Layer 11 of a small transformer language model trained on English Wikipedia (23 layers, counted from 0, width 64).
A neuron's activation on a vector x is GELU(weights . x), where the dot is the dot product.
The model reads these tokens: " of" " the" " film" " was" " by" " U" "m" "es" "h" " O" "man" "ak" "ut" "t" "an" "." " The" " c" "in" "em" "at" "ograp" "her" " was" " S" "aj" "i" " K" "um" "ar" "," " the"

The vector x that enters this layer's MLP at each token. A number n stands for n times 0.0062.
0 " of": 28 -147 274 -110 -303 -12 -20 87 47 59 92 105 -99 -32 -74 -140 177 8 -111 289 39 168 -1 125 -262 -34 -71 74 134 50 24 -208 -195 229 -191 115 -101 90 -117 147 -34 -90 53 80 -156 -6 -130 -110 -239 -97 -138 -23 188 110 271 108 152 -216 198 -116 74 64 44 -167
1 " the": 116 -116 229 -141 -272 111 0 29 77 137 132 103 83 -90 -58 -255 150 -70 -119 299 102 211 -65 178 -299 1 27 -17 189 83 -92 -265 -165 67 -101 70 -117 47 -114 146 -124 -10 -41 136 -35 -12 -38 -87 -91 -70 -110 -56 86 63 380 37 169 -158 104 -181 8 9 2 -212
2 " film": 32 -182 146 -80 -258 -104 -79 68 166 7 175 84 250 88 -79 -235 165 -107 -192 296 135 138 -67 94 -168 28 117 30 154 23 -97 -319 -124 123 -58 20 -158 53 -41 79 -172 -119 3 33 -61 -30 -50 -97 -18 -119 -169 42 40 195 409 40 209 -125 125 -87 117 44 -85 -172
3 " was": 47 -122 238 -95 -301 -92 -21 82 101 108 90 179 97 22 15 -179 180 -78 -184 116 140 265 -47 105 -272 -57 -3 80 221 7 -76 -228 -155 132 -136 40 -42 163 -10 75 -192 -41 -118 -2 72 -36 -104 -160 13 -153 -209 -29 126 148 266 35 129 -39 283 -184 13 54 21 -244
4 " by": -3 -18 208 -91 -306 -45 -6 29 154 96 112 41 64 -67 3 -151 193 -58 -123 186 132 264 -4 117 -310 -144 12 -18 147 163 -60 -222 -118 208 -156 108 -87 257 -104 103 -158 -38 -66 10 -1 29 -97 -212 -42 -45 -153 -22 35 16 363 121 77 -118 200 5 -10 -65 -60 -250
5 " U": -49 -123 44 -196 -350 -37 -106 -77 62 79 -6 152 66 -100 7 -188 267 -95 -59 298 187 10 101 46 -270 -125 29 -20 236 181 -34 -213 -124 18 -142 174 -18 169 -19 158 -7 -82 28 131 -73 37 -126 -38 -57 48 -38 -31 43 197 331 87 78 -191 192 -158 96 -9 -45 -246
6 "m": 23 -98 43 -250 -189 -173 -242 -88 50 -15 165 226 -6 -87 23 -287 25 -57 6 205 204 83 149 54 -399 -13 31 -13 236 195 -147 -103 -41 -51 -147 116 35 155 -163 179 1 -24 -7 49 -136 -149 14 -200 -71 -51 -116 -39 127 -32 257 28 59 -38 430 -160 280 29 82 12
7 "es": 60 -86 118 -168 -248 -129 -188 -16 110 -29 273 272 189 -105 39 -132 221 131 -172 98 122 59 98 190 -23 -82 122 -106 136 199 -103 -51 -58 -125 -163 87 -46 103 -110 116 -30 -163 -1 48 -215 -130 -212 -314 -126 -6 -143 -17 210 -66 223 58 44 -67 433 -114 107 -25 -54 -23
8 "h": 73 -86 15 -252 -112 -90 23 4 69 19 277 377 106 -103 176 -123 25 50 -147 -106 106 172 115 115 -258 -13 83 -93 254 169 -63 -39 -49 66 -218 106 -71 64 -99 135 126 -172 -103 145 -107 -41 -142 -251 -168 -56 -178 25 55 -38 342 8 41 -131 304 -96 1 -112 -135 -81
9 " O": 3 -145 142 -171 -167 -39 132 -63 42 -107 69 196 244 -174 87 -69 225 57 -180 224 95 7 167 152 -322 -78 171 -134 96 87 4 -275 -151 -27 -256 94 80 38 -89 51 73 -152 -87 176 -124 29 -188 -155 -185 45 49 -120 149 137 361 27 77 -74 240 -14 95 -69 -42 -212
10 "man": -4 -124 55 -193 -106 -45 -67 -100 141 -134 214 23 -25 -74 141 -217 223 54 -240 194 141 21 84 80 -431 -51 -84 -14 57 68 -165 -49 -173 -12 -246 129 -110 32 -130 74 120 13 32 89 -43 51 -120 -245 -16 -113 -119 90 -69 84 410 80 50 -51 466 -25 301 64 54 -37
11 "ak": 91 -219 165 -123 -85 -86 -159 -12 9 -50 301 82 -3 -157 0 -281 202 -114 -101 88 190 121 37 1 -64 -87 66 -200 121 111 6 1 -55 44 -192 83 -7 82 -95 99 229 -74 -140 151 -107 -125 -291 -185 -83 -40 -86 82 53 133 365 -48 116 -142 473 -104 140 -9 -49 -141
12 "ut": 50 -187 97 -163 -112 39 -119 -54 159 5 214 159 -51 -302 56 -149 265 -95 -178 202 31 107 -3 75 -90 -39 -53 -126 79 44 77 -169 -115 65 -246 166 25 -25 -89 101 100 -14 -105 73 -21 -168 -232 -269 -130 -45 -57 71 36 282 385 -48 249 -29 307 61 11 21 -159 -84
13 "t": 156 -287 178 -185 -109 29 23 23 166 12 229 131 -63 -255 -12 -164 86 -145 -199 89 34 91 159 -3 -211 -27 29 37 145 65 -1 -163 -72 -14 -306 96 -80 55 19 80 1 -123 -53 155 86 -86 -181 -418 -127 19 -123 22 155 262 352 -42 177 22 210 11 36 -12 -157 -30
14 "an": 52 -294 197 -106 23 119 65 70 234 81 196 92 32 -84 20 -62 213 -198 -159 89 132 92 -21 1 -384 -88 56 -97 26 81 9 -166 -34 20 -313 125 -132 84 -95 21 21 -47 -136 149 58 21 -340 -262 -173 -27 -191 39 65 187 345 59 184 -139 217 4 -30 55 -59 -132
15 ".": 11 -101 208 -182 -125 -55 -97 65 100 127 -2 182 90 -185 46 -190 241 -222 -126 194 -96 241 -31 47 -250 -42 88 38 137 -34 31 -237 -100 180 -69 23 -31 153 -104 96 -121 -48 -81 112 -58 8 -298 -272 -115 -62 -84 -22 98 188 399 174 108 -171 243 -70 83 -39 45 -112
16 " The": 94 -149 220 -117 -276 106 12 80 128 203 127 171 121 -113 -41 -282 83 -26 -43 205 175 201 -61 35 -345 -23 -6 48 189 127 -106 -331 -140 23 -108 79 -128 49 -76 112 -121 12 24 127 -69 27 -103 -50 -100 -54 -81 -95 93 54 342 31 133 -116 86 -68 38 -25 -83 -254
17 " c": -17 -108 249 -186 -278 -17 -141 -20 53 41 124 84 115 -17 -5 -194 143 -203 -121 262 192 178 -96 202 -302 -15 81 107 240 -29 -45 -234 -198 -26 -89 2 -102 143 -38 71 -202 -75 18 85 27 -5 35 -67 -27 -58 -4 -126 82 172 414 68 171 -127 73 -216 103 14 -48 -45
18 "in": -15 -262 265 -60 -95 -67 -185 -44 104 78 327 95 194 62 -75 -163 151 -135 -30 231 216 34 -70 351 -386 72 129 48 183 87 -105 -164 -93 -69 -144 82 -129 143 -84 93 -217 -80 51 5 -157 -68 -155 -90 18 -80 -175 -36 65 -47 276 14 126 -84 65 -181 61 68 45 -47
19 "em": -48 -173 141 -116 -18 -14 -339 -49 121 -17 273 255 250 -27 -52 -168 36 -148 13 109 140 75 -91 246 -57 82 -36 -75 318 121 -41 -33 -118 150 -65 145 -41 97 -112 170 -222 -144 -3 5 -158 -72 -219 -11 -188 -56 -142 -38 65 8 443 85 155 -123 -30 -177 -24 45 -69 -79
20 "at": 83 -229 232 -117 -78 -14 -272 40 135 56 191 257 237 -143 -90 -151 226 -122 -97 37 134 77 -76 196 -9 74 73 12 281 119 58 -120 -48 10 -130 132 -31 -5 -192 19 -316 -118 -18 21 10 -127 -133 -145 -59 -144 -99 -21 262 -34 363 8 170 -151 36 -115 -71 19 -50 -66
21 "ograp": 5 -234 140 -96 -22 -138 -62 -41 247 -96 191 121 209 -64 -104 -66 184 -47 -120 124 134 40 -71 106 -167 -39 191 47 383 164 -16 -232 -108 149 -121 120 -54 19 -84 114 -285 -170 -64 -50 -76 46 -207 -44 -131 -19 -168 -23 116 209 408 -5 174 -190 -8 -53 35 -11 -35 -94
22 "her": 30 -236 122 -198 -70 -110 -73 86 284 16 143 251 196 -125 28 -289 220 -79 -195 -57 152 115 -20 -8 -217 63 39 40 457 -12 -81 -118 -150 197 -174 92 -34 36 -107 47 -134 -21 25 35 8 -18 -138 -134 20 -160 -225 -19 175 43 343 45 129 -72 114 -110 -62 13 46 -146
23 " was": 91 -156 210 -96 -274 -103 82 11 90 93 103 169 89 -94 19 -210 256 -23 -125 116 157 218 -53 35 -341 -41 90 50 207 -37 -22 -218 -173 169 -163 -3 -70 159 -40 5 -206 -40 -26 116 54 -57 -211 -193 -17 -107 -165 -29 119 127 272 132 158 -57 337 -144 -42 40 -27 -171
24 " S": 18 -166 172 -85 -297 -24 -45 -83 58 149 46 233 84 -45 64 -176 168 -154 -42 289 216 104 -20 11 -336 -66 -58 -77 104 197 -11 -283 -122 49 -213 45 -141 216 27 151 -79 -157 -60 99 -79 51 -203 -66 -1 23 18 -14 154 66 330 107 90 -133 84 -177 90 12 -46 -139
25 "aj": -99 -247 69 -142 -147 -21 -265 -175 101 141 211 239 84 -32 -2 -228 200 -169 -65 140 213 61 -86 110 -295 102 -28 -48 31 218 39 -137 125 -5 -177 77 -48 60 -51 207 -36 -129 -89 -27 -119 43 -70 -188 -85 -122 -104 -50 214 71 354 62 192 -132 164 -87 169 57 -89 -80
26 "i": 20 -171 123 -155 -97 -88 -157 -59 221 -63 177 141 156 -184 21 -148 203 -197 -190 96 145 100 3 257 -169 76 -84 57 30 121 29 -80 106 -97 -227 107 153 26 -67 181 -109 -139 -215 -95 -111 -1 -72 -246 -103 -99 -79 -30 247 11 314 -61 336 -105 115 -68 -17 130 -47 -45
27 " K": -5 -337 76 -169 -29 -117 -115 -156 111 -98 34 285 188 -137 90 -200 98 -120 -64 225 66 194 75 177 -191 53 -116 11 125 83 36 -125 8 4 -295 102 108 38 -118 118 -40 -116 -235 -6 -102 14 -83 -92 18 -64 -68 -17 105 167 401 72 215 -191 123 -109 137 121 -102 -117
28 "um": -149 -162 109 -157 -113 15 -181 -130 216 -52 210 292 72 -125 12 -155 235 -103 -98 168 13 97 10 150 -326 38 33 -77 54 124 -24 -179 113 -88 -186 100 35 -19 -158 136 12 -58 -94 -120 -110 28 -229 -157 -134 -118 -17 -90 207 203 311 -24 234 -67 278 -129 212 60 34 -33
29 "ar": -14 -252 111 -216 -140 -62 -177 -90 216 -28 205 238 40 -210 -42 -202 257 -112 -155 22 118 146 51 167 -195 58 -5 77 143 183 -68 -59 34 -27 -322 104 16 -29 -91 112 41 -46 -191 -121 44 46 -167 -239 -49 -116 -46 46 224 8 282 -47 201 -10 358 -101 48 -67 59 -34
30 ",": 76 -198 92 -172 -89 -124 -43 -75 213 79 109 223 75 -237 35 -208 117 -159 -81 120 64 219 -1 183 -273 -44 84 27 132 69 -90 -134 -110 78 -160 52 48 61 -15 105 -35 -99 -70 104 14 51 -174 -390 -162 -31 -82 -30 128 148 215 228 231 -110 378 -115 -62 -22 -80 -195
31 " the": 142 -40 173 -160 -271 62 15 -14 141 228 85 147 110 -129 -39 -236 147 -82 -39 199 158 211 -51 147 -402 -53 6 -13 140 211 -43 -290 -86 39 -48 41 -100 72 -118 91 -129 -112 -88 104 -23 7 -32 -186 -151 -33 -105 -84 53 85 373 76 163 -88 65 -131 12 57 -54 -203

Each question shows the input weights of one neuron of the MLP. A number n stands for n times 0.0046.

n275: 30 76 176 -40 -83 73 103 238 -80 33 -134 -86 -283 19 -34 17 -83 142 50 63 -84 -58 -78 -72 41 -154 -195 96 -65 8 2 67 -1 204 -281 166 3 80 -178 45 -9 39 197 -47 69 -12 76 93 -327 -11 57 -51 127 -99 -47 50 -6 -89 -11 -43 -92 58 14 -28
On which two tokens does it fire most, strongest first? 0 " of", 4 " by"

n29: 14 -57 -19 9 63 -68 -180 36 -3 -36 -86 -118 -88 15 -132 -89 45 -148 0 -45 14 94 69 -5 166 70 9 -11 25 -95 3 106 44 46 -61 -133 50 47 43 130 -2 0 -26 -132 116 159 3 -13 -23 -13 -29 -144 78 40 14 66 -25 -67 40 -27 -113 46 121 -21
On which two tokens does it fire most, strongest first? 29 "ar", 26 "i"

n90: 25 99 -11 35 -67 -23 126 -33 52 90 -59 105 -46 -32 181 22 -71 213 14 -86 14 -9 22 -22 -47 37 51 -196 -60 18 178 -37 -14 -20 -56 8 -137 45 -3 -44 8 100 -22 14 -166 27 48 36 -118 2 -37 -41 14 -16 46 31 -70 -3 45 64 -60 -2 -83 -17
On which token does it fire most, and how strongly? 8 "h", at about 4.3

n43: 95 59 145 133 18 -119 73 19 -63 -13 -80 -27 170 6 -40 47 43 37 -6 -218 103 194 -50 -57 99 -20 -62 170 -160 -100 -67 -17 -34 83 -30 -46 87 -69 65 91 -111 121 -90 -85 -133 43 -97 -11 107 116 -24 -33 10 70 63 -110 -103 21 67 58 17 -68 19 39
On which token does it fire most, and how strongly? 3 " was", at about 1.3

n114: 51 -62 86 -58 157 65 38 80 90 0 -137 80 -90 -11 96 39 48 -118 -55 -59 19 -19 73 6 101 -95 -7 51 70 -110 -4 15 -39 90 -58 10 -43 -14 43 -106 -34 -97 -94 -12 10 31 17 0 -96 -11 -41 11 7 78 -25 -70 -29 60 -35 -1 -47 31 172 15
On which three tokens does it fire most, strongest first? 22 "her", 14 "an", 13 "t"

n45: 78 -30 49 -32 30 -208 4 4 -60 -148 29 89 -24 47 118 -11 -42 68 69 -102 218 169 47 -47 19 84 -20 -53 -50 -42 -11 -13 -18 189 85 -185 -98 183 -115 -89 -176 50 142 -134 41 -81 29 -72 -25 -139 86 78 -60 13 -118 -127 -85 59 -16 39 -40 -89 59 98
On which token does it fire most, and how strongly? 23 " was", at about 0.92

n120: 7 -52 -70 91 70 -39 13 110 16 131 87 14 50 -75 -80 19 -150 -55 -72 68 -37 -28 17 -9 90 -129 -79 66 -138 -46 93 -81 -3 -62 116 22 71 3 41 25 -39 127 -2 151 139 37 109 90 -2 -33 59 -31 53 4 -78 31 -40 -20 172 -120 -49 16 -28 -130
It fires most on token 30 ","

n70: -73 61 108 -205 -84 7 -63 -123 -54 3 -39 38 33 114 -31 46 -79 89 104 -39 -4 21 16 134 -71 30 78 87 -53 -85 58 82 35 0 13 -74 22 27 -171 -104 -101 49 26 28 322 6 4 16 -87 84 -27 -75 -133 49 -14 -78 98 -16 8 136 -7 -98 18 159
It fires most on token 17 " c"

n35: -42 -31 -25 -45 -28 -23 22 -29 -37 -44 -54 -56 26 36 12 15 -92 53 -166 -86 -68 126 59 179 152 -1 -76 -37 -120 184 51 69 57 95 -62 -11 -20 -75 84 140 -97 -106 72 13 -31 -50 -46 45 -82 29 141 15 62 -135 112 -76 -12 43 -25 -12 -63 25 -3 -21
On which three tokens does it fire most, strongest first? 26 "i", 19 "em", 7 "es"

n203: -88 -92 103 92 157 130 52 43 -39 -25 28 -35 -8 53 -75 134 122 2 97 95 -15 36 -9 23 14 -30 -36 5 -29 -141 -129 68 -69 24 -106 -32 -18 -33 8 -121 -81 52 46 25 146 91 -94 50 -83 17 93 -57 32 29 -35 82 -86 -66 1 42 -78 -25 94 -77
It fires most on token 14 "an"

n141: 31 5 2 -89 -112 -132 17 -141 109 12 -30 -34 2 -4 30 -9 92 12 37 17 -79 -31 6 -50 97 23 -19 30 -72 59 96 -25 154 53 51 -19 42 -30 -150 -46 196 -41 -80 -43 50 116 -48 58 -88 128 33 34 33 -31 -62 87 145 -82 46 -51 -108 -22 34 -41
It fires most on token 29 "ar"

n294: -25 99 14 60 48 -75 15 76 -33 131 -154 -6 89 -76 24 -212 -30 40 15 -19 93 21 0 10 -36 -37 -113 85 -78 47 -96 16 -76 -93 36 -124 -43 -12 -4 7 40 -8 -43 21 50 -11 55 19 -38 -11 29 -50 54 132 -106 26 25 5 44 125 38 -78 -77 -15
On which token does it fire most, and how strongly? 16 " The", at about 1.4

n36: -52 -64 69 -59 135 -83 64 -39 144 -121 76 2 -19 7 -24 76 -76 -31 112 -78 19 -59 13 66 87 162 -174 -184 163 -12 -60 -9 -52 -15 63 143 -50 133 -82 100 -49 -36 -31 -100 62 -70 22 0 23 -47 -66 -40 -100 194 -143 71 -50 100 -149 243 -51 21 -58 -17
On which three tokens does it fire most, strongest first? 19 "em", 21 "ograp", 22 "her"

n315: 159 136 34 75 -95 -98 130 40 26 24 -23 -240 114 -118 -38 117 -12 -138 85 73 69 98 78 -95 0 87 -132 105 52 -87 21 -14 97 44 -169 10 -188 -75 37 -102 -14 41 24 -146 -57 13 94 -23 90 46 -68 -41 81 -117 -1 55 -34 97 70 32 -45 135 -175 25
On which two tokens does it fire most, strongest first? 4 " by", 23 " was"

n217: 144 6 60 -58 -61 -20 -32 -133 -37 -86 111 -118 -38 228 -99 19 2 -82 217 59 -305 -72 9 73 55 68 76 98 -26 -94 6 -58 -83 -23 64 10 -47 63 -52 -58 -61 77 -84 105 -93 -73 110 -11 78 -9 -94 -90 28 87 -120 42 115 148 -130 -84 -58 -122 -23 -153
On which three tokens does it fire most, strongest first? 18 "in", 17 " c", 2 " film"

n199: -25 147 76 -87 -145 -73 66 -6 -33 -151 -63 -13 -24 -4 -84 -37 -30 49 -3 175 63 -4 -201 -22 107 2 -47 4 -10 60 21 49 49 94 81 -46 36 30 -105 -26 -149 82 100 167 105 79 9 24 72 -4 118 36 -105 -47 -52 36 101 34 -91 56 15 23 49 -91
On which three tokens does it fire most, strongest first? 17 " c", 4 " by", 1 " the"

n258: -63 -170 -91 -130 53 -136 -70 -169 -30 -15 -235 -37 89 146 75 147 63 172 59 29 33 -102 10 14 13 63 23 116 -85 -42 -34 -136 -10 -28 -103 -55 55 94 135 21 -67 54 -39 9 19 0 8 44 13 -84 92 102 -6 151 -14 -89 -51 74 119 14 -64 58 -107 36
On which two tokens does it fire most, strongest first? 27 " K", 9 " O"

n87: -47 27 32 -114 -94 35 80 79 -35 -88 134 -25 -127 -50 -13 59 24 159 -10 -57 -23 -24 7 -54 67 -6 -93 34 -60 -13 -29 -10 40 179 -85 24 -13 67 33 100 -10 90 95 -50 -170 -26 52 57 45 -14 -105 -13 61 31 -48 57 34 -148 -56 -54 87 -149 56 -56
It fires most on token 0 " of"

n188: 145 -89 -85 73 135 88 24 45 62 -4 -67 46 -169 -112 19 -12 -16 -69 21 100 -115 -87 -30 -59 -71 33 -6 100 -99 -112 145 -84 88 39 -38 -30 -99 31 -108 -65 73 -11 16 70 36 51 -117 -27 -35 50 27 -66 -130 111 18 20 80 -14 -89 -28 -66 41 43 58
On which token does it fire most, and how strongly? 14 "an", at about 4.2

n20: 7 -63 -51 -55 141 -57 -18 8 -39 -65 45 -107 -33 -94 72 -20 -56 -20 -32 -6 11 -16 12 -116 -41 -168 103 48 -15 -45 137 21 27 71 89 16 -81 -72 147 112 -86 91 114 -135 154 -46 42 57 30 67 -183 80 87 30 -21 43 -5 7 -49 -74 111 -17 131 40
On which token does it fire most, and how strongly? 21 "ograp", at about 0.29

n53: 164 75 -131 6 26 62 71 7 -56 6 112 -48 -18 47 -131 58 -128 31 -35 36 -27 39 39 64 -33 37 20 159 -56 44 -85 68 65 -127 -37 47 -55 150 -179 -62 12 49 -98 95 -40 81 87 39 38 162 99 -19 -70 -3 47 -105 76 -118 -47 -163 -144 -6 95 117
It fires most on token 1 " the"

n158: -27 191 -20 -100 -264 -126 127 -39 43 9 -15 134 24 107 -7 -159 -107 -17 67 117 59 3 -26 -56 95 -121 -117 122 14 29 -61 147 129 -36 19 -6 -38 69 68 -18 32 203 -2 90 116 53 -4 72 -114 100 -54 -80 -61 24 -46 -87 1 28 -32 114 73 -13 21 -2
On which three tokens does it fire most, strongest first? 5 " U", 6 "m", 16 " The"

n167: 109 32 3 -74 31 -51 64 51 14 10 -152 -58 -163 -122 31 -48 -34 -4 79 -151 67 10 88 12 45 75 34 -53 -19 32 87 -41 -17 33 -105 -53 55 -24 -73 -95 130 -38 65 1 -16 -18 -68 45 -83 -21 -44 67 93 64 -24 43 -59 15 100 16 -45 3 -27 -5
On which two tokens does it fire most, strongest first? 11 "ak", 13 "t"

n82: 11 -9 -29 -42 190 -209 43 -38 67 94 -88 17 90 79 -104 -5 128 42 -40 172 -15 -86 -30 -64 47 -10 93 -1 14 -38 2 7 231 -51 -2 36 -50 -52 28 14 -105 -51 175 -91 3 -22 -9 54 -60 -26 -2 -10 -40 8 7 7 -68 -49 -81 42 7 27 -63 -47
On which two tokens does it fire most, strongest first? 21 "ograp", 2 " film"

n164: 79 211 219 12 66 59 56 52 80 27 -4 73 -30 -72 4 -45 -68 63 54 -65 120 7 56 -21 114 47 5 56 -160 -1 -44 -255 19 -40 212 -18 -44 -65 -55 133 -146 -57 90 -149 -91 -70 170 36 157 7 -48 -104 -69 144 -43 13 134 54 -139 -36 60 -98 -121 31
On which token does it fire most, and how strongly? 16 " The", at about 1.3

n295: -152 101 -114 -24 -90 33 119 -3 -43 -3 -42 -17 -81 82 98 44 -16 41 21 34 129 65 -17 -98 16 -13 -35 -151 -225 -14 -37 -123 84 103 7 24 135 257 -29 -39 50 -67 12 -48 -10 32 78 80 -18 52 45 -89 53 -4 -8 184 -134 -129 -14 78 76 -43 122 -116
It fires most on token 4 " by"

n302: -201 70 -75 -130 -23 185 49 -139 -25 34 68 -83 64 -163 133 -114 -179 -147 -127 16 79 -40 13 -60 84 139 -101 -60 18 -84 74 52 166 60 -28 64 112 -55 77 -132 114 88 40 -155 21 -34 10 72 -6 -117 37 -111 26 -28 95 177 118 -51 -149 -29 -50 109 63 38
On which token does it fire most, and how strongly? 26 "i", at about 2.4

n157: 58 -17 -65 179 92 -63 -24 -153 32 -56 -116 -108 107 58 -20 30 72 84 31 23 107 -69 102 167 57 -61 -68 9 31 60 -52 14 11 -101 83 95 -13 17 -55 -38 14 93 155 80 -48 -4 43 -24 -48 -10 48 -71 -91 -2 -37 -98 31 -41 48 68 -56 101 -76 -200
On which two tokens does it fire most, strongest first? 5 " U", 9 " O"

n77: 12 39 -10 -2 10 -56 145 165 -152 -50 -62 -13 -91 -44 -107 -28 27 169 -44 77 -25 2 -159 -157 74 -12 -96 106 -93 91 46 30 56 0 17 198 -14 -74 -10 79 147 173 -8 8 132 34 -88 -15 -134 76 183 107 54 -53 3 14 -26 -71 40 -142 -107 43 -30 -120
It fires most on token 0 " of"

n266: -78 122 12 -25 42 -86 -78 -183 -46 4 43 10 -51 116 83 -130 -45 80 91 0 103 -77 58 5 120 -37 -18 50 -32 -12 -2 -81 -184 84 132 -14 -38 -76 105 135 187 1 69 131 91 -121 78 -155 41 -48 122 57 31 -66 -12 -119 -82 88 -6 -111 -112 -55 -41 -24
It fires most on token 6 "m"

n206: 59 53 15 -18 -48 135 49 -100 24 50 -47 -100 -50 -126 -5 -21 -87 -6 -39 34 150 -205 -5 9 153 -202 25 -5 85 -83 57 100 20 140 -26 -31 70 -189 175 31 -49 -10 13 63 27 7 34 -42 77 133 -111 91 40 11 36 -57 43 -17 -55 84 24 3 -26 -4
On which two tokens does it fire most, strongest first? 13 "t", 12 "ut"

n231: 63 109 -74 77 -50 71 -106 -56 192 47 3 18 -66 79 57 -8 8 8 48 -156 89 131 186 -50 29 10 -191 108 -178 -247 -143 -60 -6 -100 -33 184 73 150 88 -55 71 -33 -74 -58 -147 -9 -45 139 -23 -23 -154 -44 -78 -97 71 92 97 46 -100 155 -138 -58 28 -18
It fires most on token 26 "i"

n301: 130 136 -56 87 -22 78 -84 -99 -113 118 -39 7 -55 -80 23 -129 -119 -72 157 119 -21 -107 34 -35 -43 69 17 90 -39 74 -13 -11 -53 101 28 -17 34 -47 -4 14 148 111 -92 -52 -88 49 -68 44 -5 3 177 21 233 -137 -86 -11 187 2 -111 37 -137 107 -62 -88
On which two tokens does it fire most, strongest first? 24 " S", 16 " The"

n64: -166 18 -183 128 -72 -188 222 82 30 9 -50 -53 -68 -238 2 66 83 38 -62 -9 4 176 -51 -10 -27 -187 -125 -122 -31 76 2 155 -20 28 -314 -109 53 174 -3 -49 2 17 146 -146 126 31 74 152 -98 178 41 86 54 -33 67 61 -141 14 -164 -117 -100 44 28 165
On which two tokens does it fire most, strongest first? 4 " by", 24 " S"

n113: -18 92 -63 -46 -14 19 5 -47 20 -123 -41 -45 171 -115 -66 -26 -11 -71 -56 38 -166 -61 1 103 -35 40 93 12 -65 -45 -77 49 71 83 52 -43 63 -84 67 -69 153 -27 3 -121 11 2 -15 -76 -29 3 -6 63 49 29 -44 158 121 -89 24 8 5 62 46 5
On which token does it fire most, and how strongly? 30 ",", at about 2.9

n233: -3 126 51 124 -51 -37 87 -134 29 109 -12 -89 -125 194 -152 10 -97 -9 39 36 -6 82 -105 -31 56 159 -28 28 61 80 -23 22 -52 -113 21 -86 -130 120 -114 99 2 -38 -38 36 123 -167 -57 -82 115 95 -93 -20 -135 -63 -61 105 -7 20 -48 124 -114 -103 -132 -38
It fires most on token 4 " by"

n33: 4 -158 1 25 11 50 -47 -11 50 65 -59 66 -119 78 -17 84 106 17 132 48 -104 -88 -45 42 35 65 14 5 82 -100 -191 40 -70 100 -90 -67 19 52 27 -73 160 4 7 74 100 138 3 -23 -44 17 8 60 -258 71 -31 101 -22 16 -47 -97 -7 -137 -20 -78
On which token does it fire most, and how strongly? 30 ",", at about 0.94

n239: 52 142 -58 -83 -112 -122 115 -58 -149 -12 -95 121 -7 41 -50 0 -106 66 -74 -13 18 79 -135 2 148 -88 -132 -74 4 -154 -72 -62 -114 -63 91 105 -53 -54 117 65 87 -113 62 -143 -16 95 -91 219 -7 74 -14 166 125 -80 95 106 -64 84 48 -30 49 -7 3 23
On which token does it fire most, and how strongly? 24 " S", at about 0.39

n81: 138 13 110 -94 -81 38 127 140 66 -44 -7 -231 -30 -3 -14 157 -67 37 106 -42 -59 86 -206 -65 -90 -23 -85 -51 -41 45 -132 -113 48 -70 18 24 -124 -59 -14 202 76 132 74 115 -106 -139 -69 140 -34 161 25 -97 9 -118 -51 -54 -52 62 -168 -62 2 96 81 79
On which two tokens does it fire most, strongest first? 16 " The", 1 " the"

n182: 80 7 -113 42 -48 105 -93 -79 13 -109 10 -94 -56 4 -170 -84 -98 89 124 -81 107 -63 -99 45 -71 -176 214 121 92 98 -38 52 68 53 10 -163 70 56 -100 -86 46 18 -45 -93 -30 -67 25 125 -41 114 70 35 139 81 -75 -226 68 -12 77 107 -201 -64 153 -89
It fires most on token 21 "ograp"